Layer 10 of a small transformer language model trained on English Wikipedia (15 layers, counted from 0, width 96). Numbers have three digits each and are written without spaces.
In attention head 1, each number of a token's query is one row of weights dot the token's vector x. The head spreads its attention over the tokens so far by the softmax of query dot key.

Query weights of the head. A number n stands for (n - 500) times 0.0011.
q0: 522549542566567523524461389439412620448388388508646611381609535564569518586590492550392505422475448423511419529538385514366500565382470606436536520441507546366409493461504370481480511523411489478646585314494318439384528527549551467458460547551650411370522658629448511515492485492361475558
q1: 460489408446350540535450629558487435526525570457532521667450526481488491414435682536588483541477515502463506493397631530572591405682503428532576551400413472666640453551599520484369571508536583533441424745476664391475430527403423487649584474397433629612377527251480523508604390582695433606
q2: 474470573512402465463466414545471441386470413572505441480541469426427474540573552422602518514523479422608481507535557555498484520349396367553478494370425486431532502464535405466523508465365549493351487513446549507528516373532562537643546383414445458563419425438571492561516556559484541423
q3: 397596514411321530500428495476498466323306482604519463558460297407442368477500540367704461617531587362553500489505579540506462381428474448688570539552523405442433558474463362531538579548503602445404504710449578509515573444447545500536501450500426393650380454313654517559370580497435528564
q4: 553583430488491419366720551561491462610426594469437744379421568451573454418347543475471554586277489593361569474485455496568612517403635466356455536413429632600644539541492637437468507528570445789685449546473367426657462428506587365469652634342481561502595543573388467664464430499578455720
q5: 566492410652498581597527430567457368302500503622578584394264320536536398442542410651426491615420543290568378643603506731576468508625503349506472426529641586437455508416588393352582687578456387347475484596439415619489583713428586477322611358561506471532653507480512396531502376391658460302
q6: 740528464519421337332477340254385588515787187367704220466645535345464500590602423497847596319577415657451320341380482722580601489439455353509614627597365477538545489584392388641464565436690452364488467375693564474624643704437602614496531775675386463418236350477747412381426624420447477470
q7: 584586555579502424468374594537336487364583435495307367370685398521527505541418433602386370583880430511548628442451515629517502473521462451497435418514681502429371619339576479662218376412662710340197634521316570505422562583526423467415352537475379395508391503416622554642356602437418605413
q8: 497522548556606387571483563289505503522569491354580253616413587656664562520601519798552445468509664677458566574468406422383509780701511627430413518266584475463557623421560449466179466623503517457563406381304398454499549571505452611431479693561430511320597618554474276529590417521668567400
q9: 425581718652384575651528643683555153366569637490554646694379738526558390291391483582566298648539666502505404425432439501500645352560457487426586569477358800478646381367703736508535736626712373641470324609686672462484675578390348433293533316317538396593633469576541390545572433526540792582
q10: 513529397427372604411497377541589481568410661623612535585375532312641619588267469451644506401428457379623699436570547511414537503331412367561496421652508381348269386506378427411468430262626486512554234152422370539582544255476530365428631482468447538500483481634543351373664732511469462522
q11: 560449498567439398491583350695475414638350708543715536531525512393621623408732540668507465522425573465544353340597638465398504534488370426497343514450470337411234543563609534484427582668597385514500529532682461433203419340462532453648536518349753395395429260544528431418470301523515351665
q12: 408495591487519465513509376479533583549454472351555443476549528557520481483584596454461525560521488514481407444392493422480641420476460516484539594414393599401483356467519417486549440517514581580470482538443496458486486439577466508449464574481551499568533547459409480447613488408386506510
q13: 515480455575516516580584423486521502485635539467502487386519646469529523537538477391457515470563533566486375500425365510367505552587493643486516413520468592484569416422574483462501402475474510498515535425605320490516505463593546441323492562398450499417604542576541454504512520413417502409
q14: 429559518399416531506399418502482485510355607558463407611567401379496514488512601449661474621503564389586569514520496488594509465384485506696542566573603310492514500503614374610582518523520416471442506660532609527493615341425498449511522424662302485509396453369488557479398644530430507664
q15: 530579498585439467514396459463510508436419632389564443598465296530475632457468512515464466444563545411422489465588645499452490496443469464495486614677603455445467597500427471477561562517607436446474640466527518436471501558332501518550450474568414454559419472451531633496427519577422466613
q16: 526600464463494508690455540402441436401460524599620429479496346410406396503642529450580448705491510397607535499555511713544412487400458477584536339569611440457635556412454274463452621483558422505407565591529389542423609540478570375601542480557242494532445568416611288460409501556461440492
q17: 222606574306490481457380540587466527389312491687590418666622549449391514386683405534545359692517385383526472551539551395599525272446527434684649379286711253483529419628572316553461574430525447645432522718509553595391379584363440486660316520452522345538223570392476216444514541371544455662
q18: 603544616369600544345574462289406518454602339430625356420595442325353601370712672533572477532554605247715592484464463482473398383520491442625435259557483452470514620527494437501586450268330493523443469621527621551323428607597286374550435401501419581575408402503469332471544536551427393712
q19: 359505482311496632355284562649509505459633692282625423633423553256596529785486667481503201630492699516580466503573515476534351656517402588451412614621536682558436494495441443504517351431589482372617829632539490612407681805452477489604380503643495612699694512387577555534710331365364633529
q20: 533478458218437518347585771410283228538455532618472464622675439406605567451442542291619519478364469415567316590527478501488416551642515563506299364648550563386527436535416537481202716563397430600588415329507663445474560454399891557498509428316350403409565528555542600387374490504724540504
q21: 541571603287346405487342691567459443511377548500644601459476521532426390393353702596388624644447515527377559456462698544688520432621590473501550535583521489518571283630290503372422543290513449409419377700551420369657452465518489708412427721505556606439545461764449544506485449583728282586
q22: 536425353589622296473568537580436566615581594564499349554461520356345662722514492273482490503634650559355476625595347656657419431536584509470526411627502222481458429530600595527420652448534282514417274413451535377727360285338489578477690536744374377654418372633311553580624560670499475736
q23: 384511600658632483551431330580465526756393544475555444350770544487509581631549446634344445228573886575455520528633166513609511463380506474429575617462462757292414466707388331523528500463354608649562601398462527587541604469690516644593490635358436361410417642484618420408422678476383497675
q24: 485482661639436457471508728399361649601530370555423548522491461389475505415390703438605264474586515339209336562735633591361509546504412242725410522426581603499443504529607488627496548456593442496367482472215618576261519488804437495507515275450537443608431485485520516505553294542617524448
q25: 285435573454403646414666509653515281578495374459442675332508490582448477604542643427334498552410535392404683565524428430483599607376431569600575503690397532516621629675624426313318433701538543550507308424615641153449588471475460555340483379334411407631653330357666404496441345462437368493
q26: 690476429622628510444524523463594530551619466586613487564587576550563775609647577574310520423503217571376528404516478485627525447449459445412575325486596436333439381253466511478548359536478413335471475684336590509557515541646706367368578455390541442568642497302291382531525551631462515522
q27: 647499696283467603479507597500625572549361276462520530587455387566457454404545436553482364293466441284520520541569538458722606328424793475334630605468499502426432436579426416424436417629591438580545386382551604560506374306391469365602467542619534508786457413500403486652369499567528558521
q28: 493604580468616509328532367490636564307353590557742437405673360361384509576660585655583393553558354400429501627571643596415486413627615271402390602422778314245646324557461324528533385321345544612342513585502312410515643237476441469212440480495506464227502472463496559423495499437490591433
q29: 430547605397545371428284369520613541282328419529419590543558479440606573540449591361461478524210475244509516450449274387409502511333546298678507578460520351513421576515575390403668626755440262461621355507471761421521357406513325483697456729527278573203346484391460579496727503356772553614
q30: 500645866590226565456555514406549708505622585355575415441500573511642529971570322677377608596528300426738449450654413511525448586423377513695387476671523423238626507566427636644570605553530622474256591485497599597505552530675580526571619456613481531502628535539508444596398494557536598588
q31: 318462459392468494660534688532417392527584427548460523472465456462392525473586391534413361593358454373527707416415530693574559560486436392409404310491441442512528442447326623465634537637548408186648498450514345685484591278545337586556407476627238132468484493625600639431464415622591470511

Each question shows a short text with each token's key, already scaled and adjusted for position as the last token sees it. A number n stands for (n - 500) times 0.0029.

Then comes the last token's vector x. A number n stands for (n - 500) times 0.015.

0 "-": 404508564551703904678570532450581413481535396299653601510465477554472540520610467634472505557364
1 "str": 473450551600601738642591575471623485316371533411663536381417380453608525473537503455484432562393
2 "eng": 670434513606592761687576532536621617420368423364687540404455464588484415473651522623458362668371
3 "th": 626530533601596786680580520370646563531380560504576549453369532520600532428605494621408520616414
4 " met": 502579562533680878617640569508512381660385552471624589437391602567415573502568573420448348654440
5 "er": 460496510577595814691549577320617503471458595545517561542287567545533481421542462439434376712469
6 ",": 410467599531688886676562497477569442520509481342698636545442483543467502514653516588415504567424
x: 480544485410515497594431473322515415438497470439525359420520458413546569499370576500501514509578554494539591535582445548525483446516478482564543485612647523451573495557540522498512515510452516371436513541479547611492544567569692492558444612510428485497516451436583074482523483553439525377
Which token does the last token look at most? 6 ","

0 " the": 402520572520730907693553522448583417483536377297686600519467475552449558510582447626484539570368
1 " ver": 481449653588652834607528549391617523351348436308627531520477542549459536512564580373453394620373
2 "ifier": 523423529566598858647519580463612440466508499456559614555512621489455506499568517427406342645406
3 " shall": 638578571576659891590469530555533394547425477349653621445438576541448489448537623443518497566465
4 " ad": 550609713688563768655438499592530560614311527409629551462450500476461558463584559467539532548404
5 "vis": 388614624624566784672465396525449574593284443453598486580464569567496427496601465358499551460474
6 "e": 444581513534598786624483401511548511525459560430582627571414622483429424470607548455426582556477
x: 511534455464490568495461454457310451414600499620493568495514527434549504520436496670589543525496479515553474585606463501468572431412405449535503540541519548489602593461489462472536476530461583536446540456464562542568485696626671532558564560451403579433463519446553133390474381488447442388
Which token does the last token look at most, and with what share of its attention? 1 " ver", with about 50%

0 "ess": 361500527537696863681503542417585410457507373332627584522456448527484511488592464622451480549365
1 "ing": 456490564534705883679521525434598415390527385309674593526453453535454522490611459635473506563364
2 " trial": 533465579536633798731535633557570440406498457396680614546574561487334495515500528379479386551428
3 " by": 597476600541697890688557515434595416503543400298675610519476477562436527511598460630468522568378
4 " an": 489612542490645749616490497475536491571412561433721635462388469515450600372563526475433589439543
5 " attack": 479545614568612805649518677584540497534459484430660612506552588489335492516387534347491412590364
6 "er": 484531535568590781663568632488579573513478565476575617549514579435423432439448557440468431542393
x: 479529517543477516427520511510434477481605450475535502439444430489592509611483433610575458567580511495538481525442536442473574562466582398604642500473657463481600572389509393391521415413440544512519503436465580592580485646534686583547477486420463513382576485447556127441468375578455448395
Which two tokens does the last token look at most, in order? 2 " trial", 5 " attack"

0 " activity": 383512546530719902678532557453564387488533369302688603527453484517438555486579505584471467590352
1 " as": 446507584531713893652532498429574432399515387292685619509444483542454517493597505630462531567368
2 " a": 559551571527708804592483474462486522427385500352727670470370499493436558424590537471480588507439
3 " pre": 656538623655612754638526562524512441507364504390620578444487617442514551485449561481473472565340
4 "acher": 535526569550567696713597530485522468588348450422676608432564581475464409515486472362461438569270
5 ",": 459474609539696870676554498474580441594514449327690627533451498565461527491644488601429518555408
6 " Van": 385613603589644799706511621312599478463451534361613557557444441487557671402557508510459530536384
x: 498583469475515415495544367488406423571466385354441460494593467509525452644468510516600500473488700506599504404461491424513526525566480483501684412519557453598465562601484400448496521402508543468440527426457494557647440538570588476453458465530455555497359440493539111518516404488376469510
Which token does the last token look at most, and with what share of its attention? 6 " Van", with about 90%

0 ",": 405515565527711895702554516443589409482545390299681602526459474558448546507605463629456508571381
1 " with": 433487559526625885598599462454519471483479490452629576613347381538508473513560514502476666501510
2 " the": 495465594528642822661524445487561600475523508394660603527402456523466487543477510500474674578445
3 " pass": 557500623654587802597495629574468527514460453356616575502578569516359485505566539382478416572361
4 "age": 487470597645602735636509568573528656550431556489618622483474669554459363621484421481511462515454
5 " of": 446527556535594811598527479543567529554456529444608617545404585541455361531611543491403652515440
6 " the": 466511558513637806691538452504598539513491534419665595526418518516494516545482542452442669579450
x: 534548497491489476431408509513413426536516433445510454440530466388543466517423450516535500468523546480616546523520444441532544474562507640617531571478657527449551451561518554536508480468440528466436602485434518675528587808567540472537532603525420493494493499529485148445607410521525511427
Which token does the last token look at most? 3 " pass"

0 " a": 402520567524732905671551521434584427480529380276693610511463459553437541492591457627491517563372
1 " gu": 471425674659646818681530576530544468331303424329630536478494461536510536454548620378453416565363
2 "ess": 543493550598540680766530448471496589433350496469555570524430440434531480528454591378362497615396
3 "ing": 562507561576571750697539520529545573470435486400672604536517544410399354479572545486438478579376
4 " attack": 509551575540595854707533663632571504534454460409623586522555601452324477521472531349488406579358
5 " high": 474567579536652796617531582588573481536444587405654625519428539549316541438541502404523536514468
6 " or": 428625587579621711554539509448556565472475525367658630450442658557511384367638574343493557541552
x: 439594422421408476528428459494404385461413626571444547552486443532464418527455541580539533555440495477654507660456487443606490494497456483763616507504533458518469409524511355487408518469389534443461540513387588570535574620602622486439506539474405492485513597467481114496477536523433463535
Which token does the last token look at most? 5 " high"

0 "ti": 338453574599682823626533463404550449415481344353613607441468506498489490453562510571470543596443
1 "on": 458509547532702880667528527421590412399541374324667605524464489542480534486590463621453501588377
2 ";": 554497572532689894695552511452593407429548413318674603530464479538434528511599469608453502571387
3 " but": 630519583574605720621544517428533519512432450369755528548359475521496472428620569538493652475389
4 " regard": 553533637639601806578494503510563560594383448365683554556336513483350593517605526503471692497426
5 "ed": 431523562523644833518521521462463488518480552496567639583395579405421558502601419548432661555449
6 " the": 436524605529623798648483498480539536511472546395678607517442521525428500582560484510426707601389
x: 493561488483437494493420467467466399514471421406518467428500448397552457493387581529519449494493571440637472573535458452516512409567451686671519544456624553471540506510523575489503500515453584502419549485425520633506531813549534527565533574498383511494533465449468198472604363513517470403
Which token does the last token look at most, and with what share of its attention? 2 ";", with about 40%

0 " been": 404526560519725890654545536448571415489542375292705617521453469561441542501609467636482500582391
1 " widely": 494415635623580789562568528507498465480462489361723555507413468558478540476635555487523483595512
2 " followed": 551463619559673805625479520534503413473461482399683633557428548476434539517607522603494595546501
3 ".": 568457568529676857701533542482595406512551455359648606540425517587486557493635446646433514565402
4 "\n\n": 516424594580654850701542536442597405541530463326632599516463530587484558522606440672451501581397
5 "=": 486446480633510678509475385546492562490504603500554591433315479643539583409526592658389510410426
6 "=": 509441487620508709482495364531491549479496594504577573427353487661520573428529593631431508439448
x: 445547617460493477428552427425487444379587471366507591388564505512467366481302415501593565560554580441333598480512392531548538505463598534476589670565528679411446632519523441571458516434374508375483570507452559467383428546556669534533414467455351622503458533573448362447514287519503623473
Which token does the last token look at most, and with what share of its attention? 4 "\n\n", with about 30%

0 "t": 383503551545714904701536538410601418465531380301665587526463471554487548493593444633466493597366
1 "rec": 507374625687600842695554477417607574378375421389635491434458504454590603424599589546507517635510
2 "h": 547445588599711889720530481391587486437505419364636608520424470498493528500580496585490512602411
3 "t": 606527506629596809695420533367622538552416557493553601479413508416581494344547489528452427595502
4 ",": 554467604546701889704552516439592417580531425310679608524472477547452534511609469623454510567392
5 " 18": 424499574601592777613544610395573427538426649493625486530387399616514480474498437443489567400559
6 "67": 447477505539599842599537545365576400453479578520546563552446446631492615551429484439466538459687
x: 349590472529539451568505634554339456423499321614548639492421511484519405500498410521484563497479615533626519522458429445554619458460453478500613474516558572422491565601481346473419514501496458407511515526320493621670485526558585650560478572540378449481543510498472250478452352530454366344
Which token does the last token look at most, and with what share of its attention? 4 ",", with about 40%

0 "e": 397514542532702888688540539397610414481542384305658588539472470529499555493592459641461500602355
1 "'": 513479511557597791643538571555585472451457451432677542523471415334552542362599586439449544596390
2 "s": 541483589529710898691543529443598407424549404307693595518473474543459533514592450635482523570364
3 " Bi": 645511599607645845644457598473542415608376545421634557428450526579595632393548623423433454510419
4 "bel": 500496568552612734698576450335590541587427487476628575493564501514658656408517495540495325645473
5 "wer": 358533578581626700793632483323656633560399500486548553535467565450596592394546479600543379640486
6 "k": 459574508576597792785606549306670565499494504513485581492506614399554615309540499516524464646467
x: 433510472594500487361551523596540520428552377531522557440450495417619391639496385577581467538517508479678493485534480525507606461486550457453541427485665529493467573406464302468470394501441521418464550378475499521548549604475678574505420464534480589416487459500545140421443408589418592444
Which token does the last token look at most? 2 "s"

0 "=": 393512561538672884643544491476538431440569448376648624525391450591458528532588477601421499521391
1 "\n": 485490579561686885701558547442583407449575427312637596515461527584477577524607422664474500577388
2 "H": 597443647689602732476395602577567514390370618418664613430377353581648584471616563619517501402426
3 "ow": 582529584605522683600363536531565572497393557474621582420458359551665501376623477615531537541459
4 "ever": 566446601611558736582515557550617497540459461403616566446502419628531527417554436627524577595548
5 ",": 497562579554536754603506449617559545553441557453662597538410573536547492490740558529356597498471
6 " in": 497553585571547797549509473438583490506446557467625557583338475519517511546633513557491617459471
x: 344455580471561435522410388559449457539571400462431551501611476503438497554320491589586631432610662435465571554512528483483530333532563481659491527544630597593408467510459420452498564443460499542416547482475494591484492573551585424523453608504432532499496534464605218492544510505594590350
Which token does the last token look at most? 1 "\n"

0 "spe": 305430549597735881720572465468576482373458310339657585463454462511533481439564462636479448615405
1 "l": 484462537586640807769524471400633446354438391416575613460438521434575512416594459572462490644413
2 " into": 547493585495704877655556484457587427418535424344654630552457500538423516510554485595494576546391
3 " the": 595485608527722880697546512455596435501535416318688606505458488546452559517550452617496586565379
4 " regions": 491467596575594920609531635552477372544448516446568585517541565549439561468462549388460502619437
5 " of": 445550586543590765612504419554544543546452530394684568534381557513445469495528607521415622521361
6 " dog": 384601570594613842710615628538538446513471518363632563476547475593448561437482596397439421663303
x: 521573516461486508403512428513442412513587454458507498520541462502629540682481436561550469587503466534646534467432544537554530411534603492530583503512539509527541538588469477526445485467556543525355473443411509669666487520460664600472442459350506600500524420552621127510562442549475418435
Which token does the last token look at most? 6 " dog"

0 "ef": 339439525572671870759526492351595483412449387406533577574422467471511508430538433554508425595388
1 "el": 470484544540704882685541506375580448375508371376576570557440485516551517462567435602512478574377
2 "d": 573480571536707890672528524421581422417527414332656586537445442543496531495600472656493491566370
3 " and": 595476592540709883689560520434588418502536411304690602528462479549459534505616469638474520578387
4 " Le": 483551607640666808705480591337560467670349563387573549506423488460587593408514523515463544497390
5 "ips": 505485479520518727724531577375598516582516508487558586496553484440531609431500453460429499600455
6 "ic": 428546483535544754767512558386681442537477589465586576440517521415470457339571513565437471585418
x: 456519407559500544471540463525451509489592405530517495521413379516501418592488461455608456540436540530614539554531497588546621467437561550498526509545633624418489535349452444470457392447510646504540467452541423558550533682535776519521569477555422621407483421467555156435522347484462490464
Which token does the last token look at most? 3 " and"

0 " \"": 371516567569701895669564553469577443485504362274667604459489458534485559479615480606477514550345
1 "On": 468498589547712888684527547439587423387536381304683626488476444538436552497588438634484511538358
2 " the": 564500606535727884713548530451603444414531409313698620474468479537451563494567428623492570536383
3 " Val": 663473579600613784713464605371531479601376526405615549443550517419551614462471448437390410513348
4 "ue": 514485543575565698717459489380508516628379558502534575518541598411572570534493422519413405526453
5 " of": 359531523534554725698526459474597581531454551511647601483433590384438442431535409542367583391479
6 " the": 437531573529640805806509444472646584479489541465673571428510533439478560513440444464495611449459
x: 503556402537495482396453527539395441570537386454508424467460496326500392534432424447574499386515577464661519503501481549537535523548536656597530623487606554517502465568475506555546468463483555459474564497465432698534654791533599491560549564527360435438445501495494260395611418527534565487
Which token does the last token look at most? 3 " Val"

0 "end": 349498523533676839637489537401577404446494365343602577500438474514549500490564473649473531548390
1 "ix": 449505512529676884738507577401574344392517426405562623499495506440526526498551465585451468541384
2 " A": 561532572560635827737412679469552454460419621463564646414512513348529527415513513442463441501484
3 ",": 568496612546652845666517438479535547497454540429680637515480502464507477491603575474427476496556
4 "\"": 538456590608678898556543542439416545526446466383681570556397489547521532537509546477492636437579
5 " ad": 444655660687629848584544569541436570581379589454624596466363482380467568520611629489452504468397
6 "vis": 392661608623553763651540443407415610441347459448577456568466573563516424549583471364471539466433
x: 527563474459433485341485665482310479509498299538444620459525462527538484505477444568537563453470438363773509479560570410589510498544461320608669497486496495584448550547495383460562595569506497542498478553414436396553389595488559597574501487393360639554530415404469331455451509483433253417
Which token does the last token look at most? 6 "vis"

0 " last": 402507579539728894697534551444575391481545381298688608517472455548444540511585447640482515577384
1 "ing": 503408579591644864639462538517535455413475427410675609534437439464480427471627438544436543629431
2 " up": 553508540563588800628562560586576490364419490408601580546374519446438530480548596467537501546409
3 " to": 551452623545629788586515495505604515495473515365683595557468566554437377534543505528544660531443
4 " a": 526575564535659815585456449527571518542477518378666617495412433540428526431490522431535640523491
5 " month": 472464614632581763597464681591449465512456503413722577447562519573360503463440488492513418539513
6 ".": 427435573537665843694521546483584417495494482376651603541430511596499551479618444643434517551407
x: 507572506414521485580493472254528391453498481430564429429525492433547523514351590537495492454574596503498619554609439541514441511469483494410526530605649509451557473535530549483488569520452470418477539508449575595490533495560652523569383566542397498557455445453530077516510456515463503350
Which token does the last token look at most? 0 " last"

0 "wo": 317470554571707830723507567462592413443461364362648600476490437485537493373515490583526453610396
1 "ord": 471505547562690865652495525416579407368505359375646612515449442507520534422544456591512500595409
2 "ige": 614470550558701843772513523417652430354458388425602609521408511442548566417502511580505427603373
3 "n": 608512555549683857692499537338611425525496413386590616504439516484527535436554459591482524613416
4 " to": 552469592538689875670534504425603418594529419298664596554483489559455525492582475643481560544392
5 "est": 420605582659599713623452469467524427558464499491665582460399404460487619359512440487390541562529
6 "and": 313668549543647747810486443242538496445443492463591568457394527515484506391509401555507550598463
x: 520586552469371508486489461510417587515500398543542599495519416454536265589511548589573515503461531533723445552596601484506562505468394452533541494591632529568533569468472295426469429529529520432435458430537421584491429532497750562611528481548258636493474637435562247421515448508435490538
Which token does the last token look at most? 4 " to"

0 " the": 402520572520730907693553522448583417483536377297686600519467475552449558510582447626484539570368
1 " For": 503461593563581788723514578489542521360367456407621604469540478550540549365465460463429496469394
2 "bi": 689434655698633723700552477522512561394262410322648537334539534548515529370440552552600487517398
3 "d": 613459619566615748549502415487520550616327500474660580451558486637419450447554406531544364655476
4 "den": 476501585559580685722568501429668547601392522486597628503510542548521519386620438520531515601528
5 " City": 487532561563577752770550648423557455497486533418619539506610571504395569378502478490534426562403
6 " in": 473543580540629848589536548456517498431534575448633611545405571455398440471557549501525492490546
x: 396515542461564467539459450549433469507634493451454463529583494446458542481354385558635589463561602436486551607423524517491506412554599384605575463494669599534494475541461396496508522484384556451395540526464464622575537605613602449580491575481428479448476599452595164498485536572567629390
Which token does the last token look at most? 5 " City"

0 " special": 371444613573732878652544556478519439444477380300703619489468440540451526476603499571476451556362
1 " characters": 472463582554687949695564624545523403413521397349666595494506476508448498461547524495463409614352
2 ",": 555486592532709888676560497469578428413528418311683616514453476562468527503632495622438524557399
3 " and": 557497561551638711591579398436507515530443499398705587560353545491497471434646588512461616505522
4 " at": 566583655648547735623514504409476529574357480368620519546439457517528561470551534490556648506421
5 " least": 470508582594570658625409468440560442543401567459682645441445436517371488457504505466552551533504
6 " one": 489557565567573744606433614542524555482474633443599651478426488542434513515522477409540581537515
x: 549542490502542520401438377489479438469433441478651539621437423521444398618526569596602507613455538597577561590524563488493578521583554552688559487413556510391562618496561478492572511541498420576437557475376481577626566618597524446533457482517396532598492446503584254381615328501608384354
Which token does the last token look at most? 1 " characters"

0 " arch": 385514570549712941711579568416574404473525352273654570542463469564474551531593458616480438597332
1 "ery": 468496540544701955686544544474581392386539405356645598551443494539513517476619478593467426600356
2 " and": 558493581533716889679561507441577421418535399307695604523456482547463532498618481630472519578386
3 " horse": 569512585644616826718611688523566434488438498377610532530530504558480532401515526373474390622336
4 "man": 491509556600665844676652656551533568544425503433650576511493534514474427391574530482521378589431
5 "ship": 511470563580610836659598648534571560527475487441627577568474573476404445417619546447498356612439
6 ".": 421437578542681865694528547469584405495500470359652599543424509595491557483620445649444508552396
x: 504583497409513487588491474255541391452503480435560423421526487417530520521350586515487487457577589494506613544607445546504427494482474501418521526606663515449570486528531561485480567521455465408476536511451571590487528500561667532565386564538404494553454441452541087511517468520462506342
Which token does the last token look at most, and with what share of its attention? 3 " horse", with about 40%

0 "-": 404508564551703904678570532450581413481535396299653601510465477554472540520610467634472505557364
1 "way": 478435534594556764678615561471618463487481470381645542499449545550499526550576462421472446625319
2 " key": 516498603592578833573582602524636519431457519370613601449423530509381479513622590422452489501378
3 " der": 658520630587678944677574537457690545560286494325622564535396541567434495532680534388517362502387
4 "iva": 511530555642632764593571343434711669651303443401611490596345505567470600493645507455558409479425
5 "ti": 422450535618553651529628375483595603500423446503662588440360533517463584516645537572397492664532
6 "on": 466507506542561765551577422500629539513515457485637597550406637475452472438595552427389497622493
x: 499563507472477536518549651586322438459621496568453556498479547459499400542495438557471476451515512491551532625593499483424558487436514472670535549521549518470482557354459450471495441456415563464558480452448558544564496711506630508600445508313365673387553420499578189400466397535383461427
Which token does the last token look at most? 2 " key"

0 " could": 349472577576684850597450483505588458457447355262722592482430434624471526426601590571513552546438
1 " h": 432419698711591732574393494607558548385326455314686526473395418549475494401572554576581566553511
2 "unt": 549417599661557765615469506685628562450334473417645592436377460481535392383486548531567513610480
3 " and": 589501587563669739625526457518590537506459455341718644519370550534481440417642577510494586584506
4 " live": 556538604560621785659575560591559433600413508426636569451433524529426542415535574468513535592430
5 " as": 468574660605672858524483495438542512592462517372628611480418497551527448414515587528514644583464
6 " their": 483535579548626717714516486486518471554494555396754547424453459469424506499459582476534632549362
x: 512539452479518490485417423450415437490418498462630422446486479415575367475363425566464459522522464408548526535427473497551594463576419598551473566536573565468568510438492522458510512554463552537381518551404521636440539744545635442531577504486413557559550600504531129469586473488520538403
Which token does the last token look at most, and with what share of its attention? 4 " live", with about 60%

0 "ating": 392505549515715885663541530436611403475554382328681610528442448542438550488594463625467505591371
1 " basis": 520440593606650816571495588584555484396470426379702592538419579499390522482544580433440428494455
2 ",": 549491586521687845648544463476574456431515446354700641524437489552458521500637521581400538533439
3 " and": 534504556542641688597594406433504518518461506423716596555338549504509497422633577504486615499559
4 " he": 591606605625649703599526497437517555640438487384691526452525488522540574389629566509529581489449
5 " frequently": 543448628629560789541572534453513532494467530377667531474562489502492544480584571521581520622555
6 " received": 494542554501616790560526510555517481506472545429691625551446465527350550498639578499513623536507
x: 431492452422559533510430498499433426410500504397562575463369477563531493418395474643549476539445541601502514581560578411483578426524385525606599497538590618535533597555462442402456484576474554473435602583481542604456509649616604438552417506438409546540530519511483145488487557520411442321
Which two tokens does the last token look at most, in order? 1 " basis", 0 "ating"

0 " for": 397510561526706897700548513441582417479524379292675604524467469560440526492584466620465520556364
1 " the": 475507576516679827708528448481574519434496462382710583529431464496454554482504486522478640540414
2 " new": 477482616566643811693533583455520436452482509410618588531526469473422561482533540436492536546341
3 " guide": 551435645629628891622520648603472543558399497444567615509510634492383524540543573399456357520377
4 "lines": 502444595614589838698572623526526549544449472432562586491568668504441484515545533392453434570441
5 " in": 436543587542599810608497489498569508528504530407652624545377575459397442509570572504472563476463
6 " its": 537462575531630751686553459470583446525521532420699547450436486491373588507453529434570626545397
x: 438529437454593479520437426474436398511388462487581468486550495423554347500375434545468470466535482450519563513466513456590569475603433560594513555483600549461556491427459504521471500492423538493372525512436545662461582783592598423518563496520427538490528539592505188458597514486562582352
Which token does the last token look at most? 3 " guide"

0 " Dog": 371499576560736916727552607423559411458502375318655625465499478526503570452536452575483441580352
1 "mat": 522444573623669817735623530426527465328365421441660568386508604506539515373527524483442379638491
2 "ics": 555489518527640893780611519460564415431518477440608566483482618490453451398499561493457337645473
3 ",": 599481593542706888694555500450584410501534415310683606523452481559458543503620475628450508563391
4 " 2": 507480573643632881625483611354537416572454668501547560511391379480517528479478487506450521512500
5 " vol": 421596607684617820625425578426504373590427581387590573408460472500475579438522587406411417529479
6 "s": 468572482548510756569489391462549472497434559491624597591420450436599470465395608481340352595447
x: 443507554475420582452552458516473509522588378454505499567620475484502515606444354500482506593471499434555508519519457489439632427372532401605624500583553544471459471494434425544656553323386584586368577536426505490602541511465671463456499440521556629505378496520543227418555327692427413480
Which two tokens does the last token look at most, in order? 3 ",", 6 "s"

0 " received": 416501561519719883600516513473525415482511383302732632529441428562410523499600526609477536537413
1 " foreign": 491442642602672805795510543454480426424455459365714563519461393578335570455475552453461418599355
2 " em": 662494694599648843692566472549550495397319457385662492472457563560355527536540506398537251611440
3 "issa": 627492603604587784665646400399617594612368372407559410560495541556477492530498400452536426577450
4 "ries": 520485570543648887660638563463545470593467440411654572570470561551438488457542574494471336654521
5 " there": 442577643587636847568496571547554490614544470307715533567388470387429508531509631519563501495545
6 " rather": 439504623597645851493400408539567514429418509370683543536451494523487544475578577507541573482534
x: 406616439444501411553525451633444349436391444519500506532518595347497454573468575697376507523491469422579497584427390519597433392476464467706698557580564471464555570580466568408560555454369466547537501564461633506525482606622636416480501475518269518468498540449600361557441472487428524419
Which token does the last token look at most? 6 " rather"

0 " also": 406511565538712903665551517429580402478550379290674598523472471541464545520617464648480511580384
1 " a": 474501590535712873543538489464509557419395506346684648510379487524438571446644520480488593520443
2 " bon": 614490630629584703593566634524554506426373554353587615436549617522465525521585569422416398644331
3 "din": 557440604634587699642629600617566587643366481459567568443493659473597448499530479541419429671525
4 "g": 550468578569585636675574487580591624513421533473641677490474642476516397520638578567421496571496
5 " ri": 363609678697630699665545663557610499639377578335649554373435572503522444489517593485536365677393
6 "t": 438548522571574716598512625511518623374426592523550624465440517508595308473441410531391406764561
x: 541651542559421434419538414514390453450578406532521502609388411513584488599499440547579485545364542489636449585509515556480603565504610410629566393563609411497533428511486521528538439410536552498390472408358546502537587541515537547539489440483417631544394444491621244514425248618535422627
Which token does the last token look at most? 5 " ri"

0 " most": 389502572544724905694532534442574393470527381297690603515448461548448545497608453627477496588366
1 " systems": 476425536541606934677496574569529420452489452410634597535496557544432504480584587377430392632383
2 " followed": 564484583526707874608503499525518396460492471371709608557391522460444585529619565645513570544497
3 ",": 597482594532706885680551503476576419496532421316687617529447484556468534512632484623437526554393
4 " and": 501535536545632725567585424408515478547456495411706572579317569509536462443688580538488621506545
5 " was": 465600580579639788560514468449450490589455517416700553480416479602565570455596566588514628537451
6 " \"": 473550595579547735537507502553517535589527514355700587437450513480488568459636595489497636504364
x: 403410537375514421458439337419568364411525539506486566447487469484557531473310427474601447520520480467473601640471392374538564435596522643574634534503635588446595534546536411578485558495436596469483511534399451413497436541485699384444524502467443658546419501434473250417575414434395542420
Which token does the last token look at most, and with what share of its attention? 0 " most", with about 40%